Layer 4 of a small transformer language model trained on English Wikipedia (10 layers, counted from 0, width 128).
A neuron's activation on a vector x is GELU(gate . x) times (in . x), where the dot is the dot product.

Input weights of the MLP neurons that the questions are about. A number n stands for (n - 500) times 0.00051.
n7 gate: 519,485,322,583,568,355,379,435,369,500,546,366,174,527,606,578,536,500,487,570,376,313,268,424,706,550,322,476,853,242,284,317,128,617,346,734,550,227,592,515,406,589,479,504,535,604,679,447,340,555,485,665,613,377,388,215,373,559,444,362,496,582,652,455,548,456,421,459,355,557,615,321,500,385,349,516,492,564,537,520,407,369,560,333,473,334,457,600,504,354,758,544,520,474,611,473,516,579,689,375,279,542,413,378,704,625,508,413,496,488,531,681,593,500,613,519,405,727,369,319,542,436,455,653,330,481,397,541
n14 gate: 286,691,386,740,458,403,462,658,620,455,214,472,500,377,525,572,556,450,426,500,538,743,358,733,349,410,516,628,639,444,599,431,425,549,452,475,274,355,706,398,492,585,469,421,632,281,401,642,470,573,583,476,544,739,544,388,605,389,576,396,481,456,676,687,353,434,430,613,485,617,611,523,550,504,598,554,644,586,496,650,472,430,757,617,555,492,581,537,750,213,434,324,807,450,650,679,604,435,688,756,181,608,579,545,380,480,454,426,392,638,572,469,480,609,750,740,255,655,763,752,404,430,758,480,504,536,599,582
n25 gate: 388,396,496,563,322,526,422,332,702,564,254,575,365,500,435,607,460,524,292,550,629,465,421,282,538,483,440,524,485,620,705,253,496,547,400,292,525,589,356,450,484,535,526,452,589,538,456,416,467,351,239,449,394,552,601,814,599,210,207,558,440,641,533,530,406,737,352,481,620,305,627,669,718,548,542,700,598,565,446,582,757,534,547,515,561,647,453,702,349,262,635,565,770,582,288,535,423,504,449,252,592,395,412,468,415,336,463,321,287,602,578,507,477,659,538,562,692,755,683,318,616,376,527,554,653,500,554,337
n38 gate: 396,931,365,478,504,367,488,655,310,239,508,562,612,456,436,350,413,525,681,500,523,365,617,504,473,769,537,296,554,706,211,630,768,234,649,392,650,662,450,401,611,423,451,379,460,687,533,424,470,430,556,463,590,500,532,339,462,585,653,657,589,793,420,453,687,467,378,567,445,534,335,825,483,430,701,504,559,468,530,512,504,370,554,492,560,447,521,529,504,603,492,343,428,356,345,566,454,492,751,820,305,411,313,459,362,600,348,687,534,713,464,547,463,496,464,520,331,391,803,581,677,218,741,584,608,419,504,524
n44 gate: 725,500,670,700,616,428,327,602,620,572,500,534,508,405,622,373,322,569,360,417,739,563,677,545,580,376,674,321,532,479,722,492,718,433,422,479,622,397,623,682,273,463,765,526,384,571,381,467,350,504,467,592,304,500,608,632,582,381,500,866,762,284,488,540,321,282,436,676,643,392,377,465,504,476,532,453,560,516,404,725,517,436,632,391,744,384,891,444,627,576,352,370,457,568,496,550,366,193,349,672,545,446,447,441,513,833,457,551,885,542,537,480,376,773,657,496,611,599,564,723,475,525,427,606,646,583,418,403
n51 gate: 579,229,339,694,504,639,473,599,476,607,321,329,373,460,479,576,343,437,417,398,568,642,393,445,675,710,525,389,770,632,380,447,488,354,532,582,452,668,533,551,352,605,296,529,332,500,347,705,637,370,686,406,355,574,701,312,417,431,829,612,496,564,248,597,488,438,640,593,500,676,373,383,467,416,727,409,711,300,551,496,540,442,239,406,291,612,675,437,471,459,512,391,622,681,517,577,609,309,500,390,346,200,453,272,380,362,508,282,313,622,532,473,379,571,598,580,565,600,615,608,484,805,426,725,523,344,686,473
n80 gate: 730,429,353,444,631,606,410,562,453,440,176,600,641,653,541,483,309,175,328,391,597,516,774,364,557,466,464,642,613,732,614,710,374,719,590,468,471,530,553,523,629,631,504,529,378,631,496,636,676,580,434,316,643,553,476,594,544,556,622,547,455,334,555,424,508,415,611,641,504,253,363,530,410,635,350,334,688,365,513,317,397,676,648,482,411,504,640,451,399,540,607,521,715,455,412,492,623,500,263,476,423,457,264,488,423,496,586,508,736,528,764,413,271,364,504,127,677,696,427,563,492,601,538,539,202,378,551,638
n81 gate: 565,601,610,458,909,423,535,375,580,530,353,555,637,359,466,485,442,603,528,573,407,559,446,325,673,333,608,279,587,457,504,676,425,647,399,466,661,302,507,414,496,533,552,365,576,683,271,378,631,342,475,566,522,567,453,619,503,358,577,518,524,515,500,729,538,339,451,588,538,603,576,637,308,552,482,399,394,695,442,548,478,659,492,619,428,446,282,387,686,667,648,473,469,584,535,713,564,581,514,371,511,558,718,463,654,493,830,552,515,563,325,385,573,519,585,525,609,265,478,475,428,474,365,217,389,286,260,493
n105 gate: 686,585,519,493,630,353,507,558,570,324,469,540,612,655,668,471,504,712,768,355,485,504,508,500,568,575,676,404,444,481,379,264,407,610,477,420,453,388,544,489,298,292,504,520,278,689,532,496,521,638,438,575,704,725,621,337,427,403,781,364,451,406,445,439,466,512,177,523,305,475,670,231,662,739,538,311,375,572,359,496,371,580,668,544,496,668,254,524,416,348,334,325,381,215,479,508,325,536,793,583,465,516,519,682,476,584,553,644,593,231,445,459,343,655,607,589,462,484,372,687,368,496,519,485,235,570,554,568
n114 gate: 616,648,745,584,618,489,333,504,594,316,546,452,674,434,512,521,511,533,445,488,378,890,659,342,640,596,540,560,564,640,173,614,351,437,372,468,482,388,448,504,599,351,297,754,594,613,637,538,766,524,415,385,575,472,664,589,463,522,552,450,466,527,694,682,252,476,534,485,365,361,426,496,362,470,534,347,637,321,397,508,273,595,539,295,646,664,611,484,404,504,519,406,680,511,567,492,252,401,559,532,535,418,431,599,641,496,365,868,516,615,418,672,539,598,649,309,441,492,444,371,279,504,694,562,526,590,331,868
n115 gate: 450,816,330,644,407,349,637,421,432,413,404,620,382,740,593,693,583,159,680,509,468,560,591,621,730,364,587,439,549,424,308,526,531,496,475,656,758,460,683,488,531,538,528,312,301,386,509,533,545,799,425,302,607,591,551,369,428,512,387,319,374,453,643,521,618,583,541,471,516,199,332,372,403,581,356,517,553,417,791,530,224,401,668,472,608,694,651,509,509,556,287,558,540,472,383,24,513,676,540,865,496,614,500,255,360,392,420,591,351,414,623,468,347,269,533,589,459,542,509,568,386,487,265,588,350,162,387,554
n116 gate: 712,759,426,556,719,297,504,579,391,736,392,372,784,596,641,349,473,654,349,562,755,470,311,483,329,549,750,461,698,651,635,547,504,627,663,599,255,452,457,455,509,394,528,587,588,365,396,239,585,475,633,568,284,362,450,467,563,608,491,671,548,555,469,704,330,370,443,598,516,364,358,552,552,717,787,803,553,557,460,296,504,724,384,397,512,450,538,421,384,341,646,337,509,516,424,551,469,312,610,658,376,429,108,427,705,165,707,440,461,389,332,424,508,368,233,437,541,617,427,592,613,522,664,583,363,458,600,312
n119 gate: 640,566,749,546,488,508,761,407,469,660,302,329,582,597,339,400,482,582,551,729,507,358,529,353,466,454,484,367,635,633,565,433,496,559,539,617,594,541,540,488,624,610,465,553,535,441,310,519,208,765,601,401,591,552,206,598,500,380,430,403,560,543,782,451,383,447,359,614,564,393,368,559,472,747,462,508,797,225,396,421,441,443,582,445,504,672,572,345,328,424,561,492,249,598,546,552,557,492,563,599,435,484,296,707,163,469,459,930,500,552,480,793,771,623,508,531,525,457,661,406,430,484,538,616,522,297,465,511
n7 in: 312,492,411,397,413,210,519,523,599,237,641,476,559,425,230,747,437,413,457,399,358,708,479,718,473,449,208,305,614,650,431,281,688,356,575,423,602,526,406,698,634,273,504,398,350,449,557,808,551,288,574,492,508,638,635,669,608,678,553,504,276,520,489,416,538,811,608,688,603,442,469,403,516,269,481,378,319,415,542,396,619,224,360,552,418,318,496,632,646,593,630,475,500,333,483,504,512,544,389,420,691,370,582,580,324,519,388,313,426,516,361,345,528,533,585,445,615,673,330,543,594,602,446,441,693,555,406,642
n14 in: 456,573,262,616,551,484,612,544,799,500,644,409,432,351,798,384,451,597,513,693,496,672,487,711,543,418,326,667,554,654,605,569,387,533,476,163,421,307,487,448,333,728,621,714,726,265,513,652,616,475,436,233,618,562,601,403,576,411,729,556,550,549,557,417,516,362,744,335,438,623,548,531,706,485,579,442,669,496,551,651,638,594,487,500,412,262,409,428,591,616,273,479,440,531,535,352,652,368,675,278,592,718,492,496,496,432,263,450,412,307,480,539,638,598,516,161,248,721,309,532,568,691,765,544,589,419,464,508
n25 in: 757,557,440,554,707,297,589,648,447,363,400,426,629,532,504,504,500,296,557,500,496,385,330,368,535,609,592,446,473,573,651,431,853,348,540,563,571,450,508,333,569,582,711,752,585,448,567,244,604,443,408,558,635,354,638,480,725,814,658,714,325,488,553,346,629,299,397,406,367,317,456,492,420,690,694,529,397,643,530,504,516,650,527,687,628,484,615,555,546,591,680,525,662,360,374,623,407,644,675,689,747,302,464,228,622,719,445,654,765,442,480,399,618,411,706,443,539,234,616,512,750,558,563,692,411,504,628,449
n38 in: 130,571,500,477,461,654,552,628,387,255,429,453,542,588,310,642,767,588,321,313,472,648,703,686,419,406,254,431,601,760,526,551,609,712,396,345,473,127,340,475,655,344,514,630,466,505,708,446,388,300,525,432,927,470,311,446,366,540,621,471,556,559,657,410,322,483,332,374,455,658,663,647,313,556,648,725,189,820,540,377,146,488,556,682,496,508,470,592,590,590,549,601,526,548,563,606,500,654,389,726,562,487,455,547,361,508,346,418,639,653,563,548,462,394,594,433,432,437,552,269,412,629,463,425,339,513,525,512
n44 in: 542,580,504,334,355,533,604,234,433,664,567,560,391,634,318,446,382,438,587,258,548,326,437,595,467,631,487,144,269,273,618,394,452,504,433,370,520,448,687,645,500,695,383,570,753,790,609,542,303,653,537,491,661,530,378,672,540,492,542,399,480,847,512,259,399,430,492,480,626,478,751,245,316,560,442,582,762,339,397,517,766,381,444,619,525,567,487,719,629,453,349,526,141,605,648,598,390,530,575,564,338,769,604,654,400,608,668,751,644,607,568,286,589,314,660,580,306,399,591,618,374,465,430,404,246,584,488,537
n51 in: 524,551,523,351,521,381,474,543,456,334,504,484,469,772,542,408,685,479,431,588,613,372,500,500,350,407,585,500,416,381,492,304,389,520,362,581,617,387,108,500,726,572,570,619,528,572,549,566,660,781,367,319,524,418,647,796,511,545,478,263,291,492,756,381,626,422,323,535,431,637,343,519,541,451,589,529,388,639,622,616,476,327,456,638,562,551,363,570,536,512,389,272,267,565,517,532,632,814,548,468,383,805,329,528,356,484,616,707,557,512,393,382,599,350,655,358,398,268,382,631,602,638,252,398,534,816,430,361
n80 in: 646,442,394,438,375,627,422,378,423,452,431,334,693,550,826,533,529,366,492,463,467,578,413,469,620,280,683,624,545,616,909,746,319,500,650,444,554,456,696,607,307,664,474,556,240,658,300,370,603,457,538,504,535,608,690,430,547,489,552,376,307,539,573,752,298,416,677,575,597,309,612,474,721,711,632,432,474,310,640,551,442,436,599,478,550,461,492,694,389,381,339,496,749,425,628,492,447,606,449,543,641,399,374,484,564,416,407,432,564,575,597,530,91,768,595,543,575,512,560,643,446,580,640,431,474,605,354,357
n81 in: 334,385,527,500,624,567,433,545,521,711,590,763,594,608,485,381,467,591,527,548,334,444,504,445,263,425,590,558,322,413,616,578,330,624,316,256,629,493,385,376,537,588,295,580,490,496,460,393,359,606,521,376,454,543,392,570,421,457,446,399,614,546,529,660,379,442,650,361,389,383,594,517,558,533,507,486,422,760,496,352,440,585,829,645,431,552,546,456,504,332,507,463,551,275,571,422,781,514,510,383,589,633,638,720,496,593,588,787,435,443,426,560,468,544,305,427,661,514,349,381,340,489,415,376,634,601,548,725
n105 in: 679,377,382,557,672,453,725,463,534,465,530,607,493,541,536,552,335,575,590,560,337,587,323,541,373,834,500,635,345,654,457,213,232,701,556,481,396,242,519,515,393,375,566,679,654,605,690,567,492,580,422,656,545,488,643,440,634,331,662,522,550,662,419,387,688,415,511,493,540,398,377,528,570,450,478,287,299,408,659,470,590,376,409,366,515,732,382,656,416,270,627,602,599,475,344,390,359,367,437,687,537,369,393,508,694,596,500,477,578,591,556,543,575,323,782,627,456,578,450,530,463,766,595,567,475,616,719,379
n114 in: 406,303,581,445,410,309,520,549,512,656,785,479,655,549,552,356,338,922,460,671,570,542,434,431,512,645,272,254,627,562,423,525,585,621,737,483,264,264,542,540,452,305,450,551,459,345,249,699,452,617,488,525,177,593,619,594,535,492,262,590,536,831,573,316,536,666,420,380,615,685,431,527,748,594,500,436,452,629,400,488,488,632,486,531,366,759,755,380,294,614,604,724,591,318,438,492,509,450,388,650,662,336,650,563,624,516,414,365,381,538,496,468,277,401,323,508,491,463,361,364,582,445,769,504,382,574,687,300
n115 in: 465,426,531,587,528,342,741,339,566,280,566,563,647,547,611,421,646,500,360,247,736,402,341,473,515,613,268,540,800,481,274,610,464,480,763,560,540,370,613,469,648,265,599,516,332,626,581,254,400,567,596,710,669,528,789,566,518,552,578,624,519,527,493,420,778,601,413,523,459,394,585,493,492,474,359,500,637,694,450,622,531,182,578,482,412,648,766,419,456,564,730,414,603,256,358,512,349,437,636,615,504,481,715,381,637,454,590,508,577,563,348,496,343,504,359,372,567,337,336,539,240,480,557,512,444,469,577,648
n116 in: 489,549,448,500,551,870,314,559,500,646,422,542,627,545,397,416,669,618,520,560,532,428,609,722,693,411,415,601,529,324,827,542,282,489,593,492,469,615,585,323,897,474,383,632,391,738,500,493,472,355,452,439,341,419,417,687,426,504,504,275,558,455,458,420,496,768,529,606,395,744,683,436,660,378,364,488,452,529,404,390,538,482,342,373,459,545,554,555,623,646,344,551,536,420,508,397,327,458,337,523,359,504,252,366,469,544,276,446,613,702,489,460,247,461,629,481,476,507,542,399,564,454,449,552,687,752,704,408
n119 in: 594,504,545,391,496,456,551,294,637,457,511,515,545,251,480,500,464,687,488,435,752,458,691,373,378,630,508,747,584,500,484,370,457,492,719,633,454,565,265,444,624,500,740,665,527,312,559,489,350,561,444,577,829,441,413,492,493,351,483,455,664,508,557,500,603,253,570,467,661,361,651,593,433,594,400,81,474,511,742,170,180,529,639,382,541,583,546,358,446,535,504,667,592,526,395,485,619,515,371,592,369,291,317,709,661,612,484,473,579,361,618,587,557,663,678,538,545,696,648,538,481,379,329,556,442,470,575,448

Each question shows a token from some text and the vector x that enters the MLP there. A number n stands for (n - 500) times 0.01.

" Night": 342,427,594,411,472,523,570,481,482,459,619,411,472,426,449,601,522,382,332,535,424,488,485,463,566,520,678,435,387,549,447,496,477,644,501,617,479,513,679,613,477,534,551,551,603,611,781,500,659,594,504,543,379,587,536,552,565,463,567,336,442,490,325,448,603,441,538,558,565,411,487,555,443,457,418,412,461,664,466,559,626,474,702,332,585,469,541,625,293,554,598,373,684,468,264,416,693,493,498,466,517,579,510,623,448,403,619,287,582,606,486,557,500,482,466,612,686,256,225,378,423,431,503,551,550,442,549,343
The most active neuron and its activation: n14, at about 0.18

" villages": 475,431,456,395,703,312,532,410,536,372,583,588,601,499,373,652,610,634,218,682,540,607,378,499,376,543,508,485,517,501,436,523,538,739,561,428,530,539,590,424,476,564,515,497,549,688,651,523,542,616,491,351,543,704,615,451,513,383,756,443,454,454,469,376,515,503,637,489,432,395,433,709,290,315,377,499,458,604,637,551,480,589,415,347,519,441,628,416,478,573,570,534,493,507,356,509,664,480,517,484,557,501,565,550,559,583,771,394,528,475,460,511,490,640,438,549,530,428,459,599,326,419,519,436,496,482,536,387
The neuron with the highest activation: n81

" constitutional": 397,477,413,405,500,418,635,562,525,358,409,485,598,544,372,466,515,592,460,622,502,482,611,476,642,413,411,501,665,536,591,467,607,560,592,431,443,352,454,439,517,355,473,527,411,566,766,420,758,611,559,504,635,469,424,552,496,660,576,442,500,485,565,518,535,560,653,573,430,309,546,649,406,396,343,447,548,497,421,472,543,549,683,406,422,561,427,583,510,523,558,443,558,401,243,645,637,437,552,591,516,543,564,509,577,564,516,273,646,533,522,536,654,403,180,588,652,419,491,475,518,522,407,459,630,701,364,399
The most active neuron and its activation: n38, at about 0.55

"-": 503,410,568,449,314,371,638,558,522,272,618,451,457,444,487,512,616,594,375,530,489,381,423,504,392,361,597,537,447,549,449,396,434,530,485,416,463,597,615,407,591,459,35,476,517,635,728,409,591,535,471,373,412,596,410,448,507,478,628,474,344,428,455,402,516,523,567,539,546,414,329,468,396,385,396,418,568,515,476,520,522,415,520,380,477,392,632,656,452,527,595,376,538,402,634,481,692,539,426,509,615,539,329,433,651,327,519,301,456,398,472,489,514,543,434,520,501,259,577,457,379,468,446,363,429,579,456,277
Which two neurons fire most, strongest first? n119, n14

"ration": 418,482,379,507,481,428,593,564,539,425,513,402,586,661,434,413,488,558,346,617,423,527,344,470,502,462,590,486,426,635,432,499,508,575,457,418,551,404,503,630,295,381,614,420,544,607,736,585,518,471,583,528,535,630,409,619,573,467,510,307,430,551,451,409,484,567,624,496,511,373,476,768,133,365,387,408,605,599,497,555,556,530,755,426,576,574,582,592,430,561,605,456,448,562,384,616,573,527,447,419,489,584,656,603,774,488,501,469,620,510,444,504,596,515,402,460,440,249,384,576,363,556,426,490,551,605,379,366
The most active neuron and its activation: n81, at about 0.89

" high": 212,590,462,569,558,398,588,415,495,418,491,414,494,410,298,468,513,607,451,688,460,602,408,709,402,372,551,475,544,500,442,507,713,652,447,368,540,514,761,530,646,409,430,545,489,525,784,556,450,603,624,483,471,423,569,408,521,513,676,429,514,355,514,572,418,564,664,478,549,371,454,501,478,411,448,332,448,506,435,545,598,566,664,476,545,560,461,513,481,443,478,484,473,366,162,713,638,494,516,483,300,469,543,541,620,429,602,386,599,608,458,493,615,460,374,379,587,314,613,449,491,501,485,327,511,528,440,409
The neuron with the highest activation: n38

" Tro": 293,422,563,478,336,472,519,529,581,484,565,402,557,406,471,499,481,363,357,701,407,399,499,567,611,486,548,400,375,540,548,442,504,479,549,473,468,422,743,470,526,570,516,411,538,564,559,361,576,692,573,556,408,524,428,484,554,573,449,338,557,458,410,648,466,372,578,549,402,419,509,534,500,575,542,595,402,424,523,715,512,481,713,231,604,521,471,499,427,468,601,679,645,550,287,356,590,540,449,433,538,471,358,355,396,467,477,218,564,619,489,516,579,421,368,441,678,246,376,393,555,491,626,426,568,609,458,305
The most active neuron and its activation: n25, at about 0.21

"een": 516,418,529,433,395,417,620,540,545,378,695,523,564,622,523,412,517,519,168,602,526,497,437,577,471,460,553,543,414,497,434,552,597,597,469,445,552,574,717,497,264,374,537,527,602,750,594,482,636,540,691,446,462,621,492,478,554,660,751,538,415,605,509,372,637,379,555,492,505,342,458,578,375,441,353,326,575,610,516,546,497,418,574,412,555,584,594,413,400,627,435,555,595,338,419,558,553,541,536,337,545,451,679,494,679,561,624,450,549,452,480,508,562,438,462,620,589,293,462,640,669,555,468,600,430,590,463,418
The most active neuron and its activation: n105, at about 0.37

" the": 546,444,470,424,340,388,608,647,534,356,477,372,499,338,431,444,611,565,244,629,396,429,635,574,589,432,571,494,499,403,409,503,575,619,547,429,502,605,675,411,448,413,189,473,516,507,590,485,546,676,624,345,484,462,400,474,423,600,874,421,496,527,582,440,561,472,541,441,443,348,427,754,475,482,358,415,688,547,513,444,525,547,725,388,459,469,525,597,496,511,594,397,463,428,487,577,734,540,476,511,495,552,517,541,623,571,424,354,595,482,473,491,520,399,440,506,571,312,503,506,542,488,385,423,483,578,418,482
The most active neuron and its activation: n38, at about 0.3

" round": 409,456,599,573,518,435,605,393,536,425,514,466,623,605,386,600,591,609,349,557,450,471,704,645,593,427,603,377,317,455,397,636,559,732,610,425,557,451,582,567,493,530,531,623,534,567,540,533,824,602,633,393,551,598,381,545,590,429,617,439,546,464,398,501,473,602,571,535,379,308,548,552,236,527,390,562,434,550,510,519,741,520,562,398,554,467,527,505,383,520,713,572,577,509,358,469,591,477,483,440,270,429,519,526,582,567,576,409,578,599,500,655,498,559,402,585,515,282,529,542,410,512,525,493,495,420,486,265
The most active neuron and its activation: n14, at about 0.13

" Kent": 405,444,449,439,485,572,611,265,533,467,566,600,361,399,393,582,611,410,324,593,589,526,574,517,520,428,564,540,465,511,501,432,569,548,701,419,407,528,597,539,554,565,470,438,539,674,733,494,603,677,600,378,509,452,495,462,516,501,541,329,457,488,562,471,628,582,591,472,581,295,444,758,516,428,370,653,585,535,487,610,521,587,802,491,540,550,538,479,402,610,551,594,663,385,343,456,809,380,488,473,392,518,460,443,470,481,451,254,557,633,501,553,523,584,519,660,583,282,425,542,350,540,613,484,544,628,425,446
The neuron with the highest activation: n115

" wrote": 436,526,451,476,562,439,539,393,608,481,623,467,559,425,423,633,530,582,285,698,739,513,520,511,562,431,608,661,529,568,392,437,589,572,532,354,495,479,615,525,515,494,454,518,509,582,745,444,582,537,409,359,557,678,512,525,683,568,812,452,521,534,585,453,646,471,642,485,537,511,661,477,418,384,371,484,568,625,508,475,514,387,510,419,452,395,519,455,417,625,677,383,573,458,438,441,670,524,465,414,496,391,540,561,708,522,546,364,475,509,627,479,643,400,593,515,425,273,534,601,362,507,465,399,613,554,524,325
The most active neuron and its activation: n14, at about 0.17

" A": 399,408,604,449,421,560,586,547,418,523,517,445,542,485,440,314,508,532,361,571,616,489,508,492,450,382,606,415,621,434,525,372,604,574,447,355,610,498,784,408,452,554,385,653,473,648,597,517,692,643,676,486,584,389,279,553,450,548,707,399,407,498,473,508,500,643,526,413,556,325,517,534,593,493,500,356,598,632,573,545,554,412,703,315,586,547,581,482,494,532,633,523,541,449,483,368,672,493,416,508,583,577,537,446,587,459,550,184,563,551,476,488,589,414,531,519,714,256,402,525,510,618,626,510,574,440,502,403
Which three neurons fire most, strongest first? n80, n115, n81

" who": 465,445,591,511,524,510,518,519,516,441,574,300,414,330,627,621,542,345,394,551,533,496,332,470,507,399,607,500,576,482,448,427,480,761,661,371,546,471,677,509,487,361,510,522,426,519,637,525,610,718,533,411,418,633,355,467,512,565,701,311,409,457,665,531,562,461,602,524,521,334,403,468,233,447,347,484,400,588,538,612,536,596,423,471,539,290,463,473,405,586,495,446,605,454,338,510,684,537,303,502,653,502,553,526,709,383,404,374,460,570,431,398,536,426,504,517,470,306,496,635,412,488,557,393,597,482,445,454
Which three neurons fire most, strongest first? n115, n80, n44

"0": 509,568,477,446,325,378,617,312,517,451,644,500,513,479,560,367,503,465,460,576,604,686,502,654,206,383,752,447,564,525,493,423,639,673,544,492,434,451,744,586,269,541,248,602,514,621,726,494,399,595,580,574,512,528,446,506,468,486,556,518,513,463,493,449,559,675,446,534,546,355,447,551,489,311,483,512,503,458,406,528,543,575,629,206,492,472,596,571,505,476,543,272,502,547,362,571,561,470,538,358,563,462,410,500,426,472,573,445,431,590,566,566,576,377,614,516,561,332,429,648,427,457,386,576,471,509,405,338
The neuron with the highest activation: n44

"ers,": 515,444,426,462,527,532,615,663,441,440,502,322,479,529,477,724,467,610,254,562,528,594,489,395,562,545,479,352,365,676,417,332,516,524,597,489,464,532,625,608,455,259,281,413,489,630,524,570,654,554,656,479,566,670,514,572,521,548,847,494,581,514,492,413,436,464,572,458,467,340,411,572,304,410,419,497,443,582,498,522,627,573,435,385,501,430,571,533,475,509,433,645,489,402,374,554,691,578,454,557,622,451,596,439,681,535,429,395,559,522,443,454,687,549,562,388,401,259,582,491,508,400,639,435,423,500,548,398
The neuron with the highest activation: n38

"els": 443,433,480,477,503,526,627,388,625,475,714,368,676,623,438,626,524,676,246,583,529,460,329,455,293,478,500,544,334,514,489,521,542,625,508,335,440,609,475,512,409,638,678,582,490,578,545,518,687,634,658,496,612,684,410,510,512,341,760,476,440,531,495,450,406,526,536,355,483,415,531,455,212,238,439,425,576,514,541,381,483,524,557,335,550,524,651,484,391,461,491,514,550,544,389,417,563,501,461,308,510,520,554,494,414,500,575,450,529,481,478,571,510,522,547,463,512,186,413,488,537,456,521,459,389,552,464,431
The most active neuron and its activation: n116, at about 0.16

"ose": 382,513,572,539,429,360,622,381,522,344,557,302,569,731,488,586,485,508,322,587,549,247,393,396,444,476,563,437,468,509,475,574,593,577,534,318,505,597,726,618,278,498,587,500,483,554,657,497,617,360,645,354,473,610,389,446,607,579,758,500,468,455,400,527,466,423,639,377,450,427,465,554,310,300,446,401,494,528,501,455,514,470,613,401,571,589,519,574,510,497,634,322,602,536,381,567,516,418,514,335,551,495,587,521,580,485,670,540,550,492,480,475,464,400,416,339,521,217,568,409,457,431,572,478,482,654,428,609
Which two neurons fire most, strongest first? n81, n119

",": 410,425,416,424,480,555,591,706,442,325,535,373,447,530,554,728,520,682,298,462,591,450,425,490,526,495,469,470,435,607,443,438,495,506,585,447,467,551,662,530,482,379,363,591,443,633,550,509,692,640,570,545,525,608,492,499,523,514,874,518,533,489,519,433,492,530,514,503,494,331,418,655,343,343,475,443,498,537,672,561,567,542,271,343,510,392,520,517,410,425,462,562,502,384,572,633,670,480,410,571,613,586,441,411,784,437,420,263,551,547,513,484,604,377,572,326,352,317,433,548,544,433,484,558,477,486,598,467
Which three neurons fire most, strongest first? n38, n81, n51

"och": 374,460,437,499,522,479,596,321,481,562,444,425,558,504,428,448,547,429,391,608,523,363,432,545,400,458,629,463,434,535,509,426,572,479,619,346,510,588,631,546,381,612,444,484,542,655,365,535,707,527,637,364,424,409,534,552,567,477,501,378,493,467,571,322,566,530,582,591,590,508,389,685,593,288,531,401,449,576,559,468,591,574,722,337,549,394,585,536,447,396,580,522,604,548,272,426,677,486,519,481,469,475,517,343,307,372,528,466,442,717,407,501,495,482,677,587,669,176,588,489,391,609,561,487,533,615,408,250
The neuron with the highest activation: n51

" her": 560,476,566,492,602,439,680,705,432,406,519,269,387,329,529,508,514,460,454,696,432,446,478,461,549,408,583,537,420,502,426,516,537,612,399,300,617,535,639,479,554,484,449,486,547,540,812,479,609,595,534,361,449,602,415,440,523,663,724,414,414,503,615,522,487,566,496,452,542,333,432,507,298,577,292,404,662,539,606,507,540,348,711,334,623,384,514,638,500,541,494,554,523,478,362,451,707,533,445,433,569,517,589,525,612,623,467,301,385,457,552,404,544,340,426,486,647,387,415,526,585,406,370,441,432,528,520,468
Which two neurons fire most, strongest first? n7, n116

" in": 299,411,521,525,395,544,597,522,482,418,645,456,413,591,471,544,518,325,388,547,582,523,580,494,463,414,620,603,527,442,415,443,480,536,513,445,534,639,629,503,349,398,166,530,487,551,699,588,557,648,603,423,455,410,407,416,538,532,905,518,472,337,464,423,515,557,559,502,517,491,475,585,403,435,355,385,542,530,636,439,517,445,432,414,544,408,482,481,522,547,679,551,582,535,387,651,667,598,456,634,343,556,373,467,659,618,403,339,522,445,557,430,611,376,449,448,395,275,517,474,564,400,521,381,623,507,445,407
The neuron with the highest activation: n38

" tax": 414,424,506,343,446,525,656,398,559,389,600,423,607,542,444,493,600,468,378,638,594,527,419,669,566,440,622,439,503,363,497,453,516,628,521,295,405,400,647,567,487,390,724,535,533,513,630,411,503,486,494,556,505,556,467,572,576,475,553,351,496,530,467,454,497,548,499,504,490,241,554,702,359,377,321,468,526,628,474,303,447,591,651,376,524,462,414,453,542,592,640,692,382,533,326,568,530,440,450,611,493,471,550,532,673,628,509,359,579,490,475,474,536,439,312,611,523,321,432,518,378,353,552,408,552,820,453,326
Which two neurons fire most, strongest first? n14, n81

"201": 572,493,552,404,392,563,657,277,563,322,541,507,575,439,418,504,457,598,505,565,508,699,400,589,389,379,710,499,355,540,532,429,675,686,440,353,492,484,674,456,326,420,404,659,633,564,547,465,505,516,606,507,613,578,566,440,450,283,486,421,500,490,461,410,543,526,520,551,595,352,488,578,373,527,449,511,508,564,392,679,483,479,715,264,440,541,569,586,366,527,588,383,473,499,356,611,599,506,342,575,508,519,581,611,598,455,467,490,626,654,687,450,583,357,507,625,508,408,476,665,350,462,501,352,510,474,437,322
Which three neurons fire most, strongest first? n44, n105, n116

"res": 472,372,576,505,612,427,621,384,453,521,518,594,607,482,336,542,484,337,11,652,556,467,479,555,458,575,568,707,517,591,468,325,515,620,591,419,447,501,548,495,363,509,603,434,543,420,607,487,597,602,647,531,609,641,467,435,521,444,511,336,476,522,419,479,489,512,623,512,496,393,389,473,326,439,435,616,562,461,491,399,506,733,616,409,507,567,659,476,544,584,611,591,689,550,273,483,528,538,524,530,401,399,491,455,670,512,636,483,693,644,510,516,617,425,649,521,530,282,530,332,560,361,575,396,471,442,405,299
The neuron with the highest activation: n25

" |": 441,499,520,380,354,400,636,467,516,413,395,431,510,513,485,339,550,494,342,656,506,466,607,457,584,420,709,518,388,530,432,404,482,559,658,476,462,495,348,476,509,462,441,610,625,684,405,534,678,507,654,427,464,619,436,523,555,512,673,466,433,367,574,514,461,496,558,463,526,461,359,558,377,472,362,462,397,494,667,536,633,476,626,382,509,528,605,692,466,550,571,390,563,378,459,498,676,501,455,504,546,420,356,528,591,312,469,316,462,447,497,505,664,618,420,655,201,332,507,485,556,527,572,459,486,639,423,271
The neuron with the highest activation: n44

" up": 271,454,574,561,637,455,640,519,442,499,587,452,543,442,439,500,533,593,346,610,444,503,448,549,465,471,697,362,383,477,446,568,501,634,485,385,468,565,619,650,527,591,332,623,580,584,781,479,696,618,566,436,440,564,538,522,545,523,812,568,449,444,447,541,521,671,490,461,537,351,493,451,212,355,375,296,520,547,517,436,577,588,450,431,480,365,477,466,424,202,600,375,499,439,359,513,592,483,500,515,396,458,439,473,744,425,404,371,512,526,524,579,414,373,475,481,491,434,629,412,335,400,424,404,569,591,522,568
The most active neuron and its activation: n81, at about 0.17

" know": 434,391,468,570,385,510,494,499,521,432,693,428,477,420,526,552,505,489,292,554,490,518,505,510,543,428,554,545,515,530,430,442,498,668,494,415,561,657,561,707,461,555,275,591,459,526,665,518,627,521,593,347,605,518,419,461,641,463,643,512,545,440,388,437,527,581,495,421,517,390,532,429,332,392,204,517,544,583,463,546,529,500,388,443,538,379,407,608,260,490,728,334,525,429,209,454,578,547,452,561,540,426,491,523,762,491,494,276,510,583,430,459,527,537,508,437,602,352,383,310,453,397,676,344,682,550,557,535
Which two neurons fire most, strongest first? n7, n44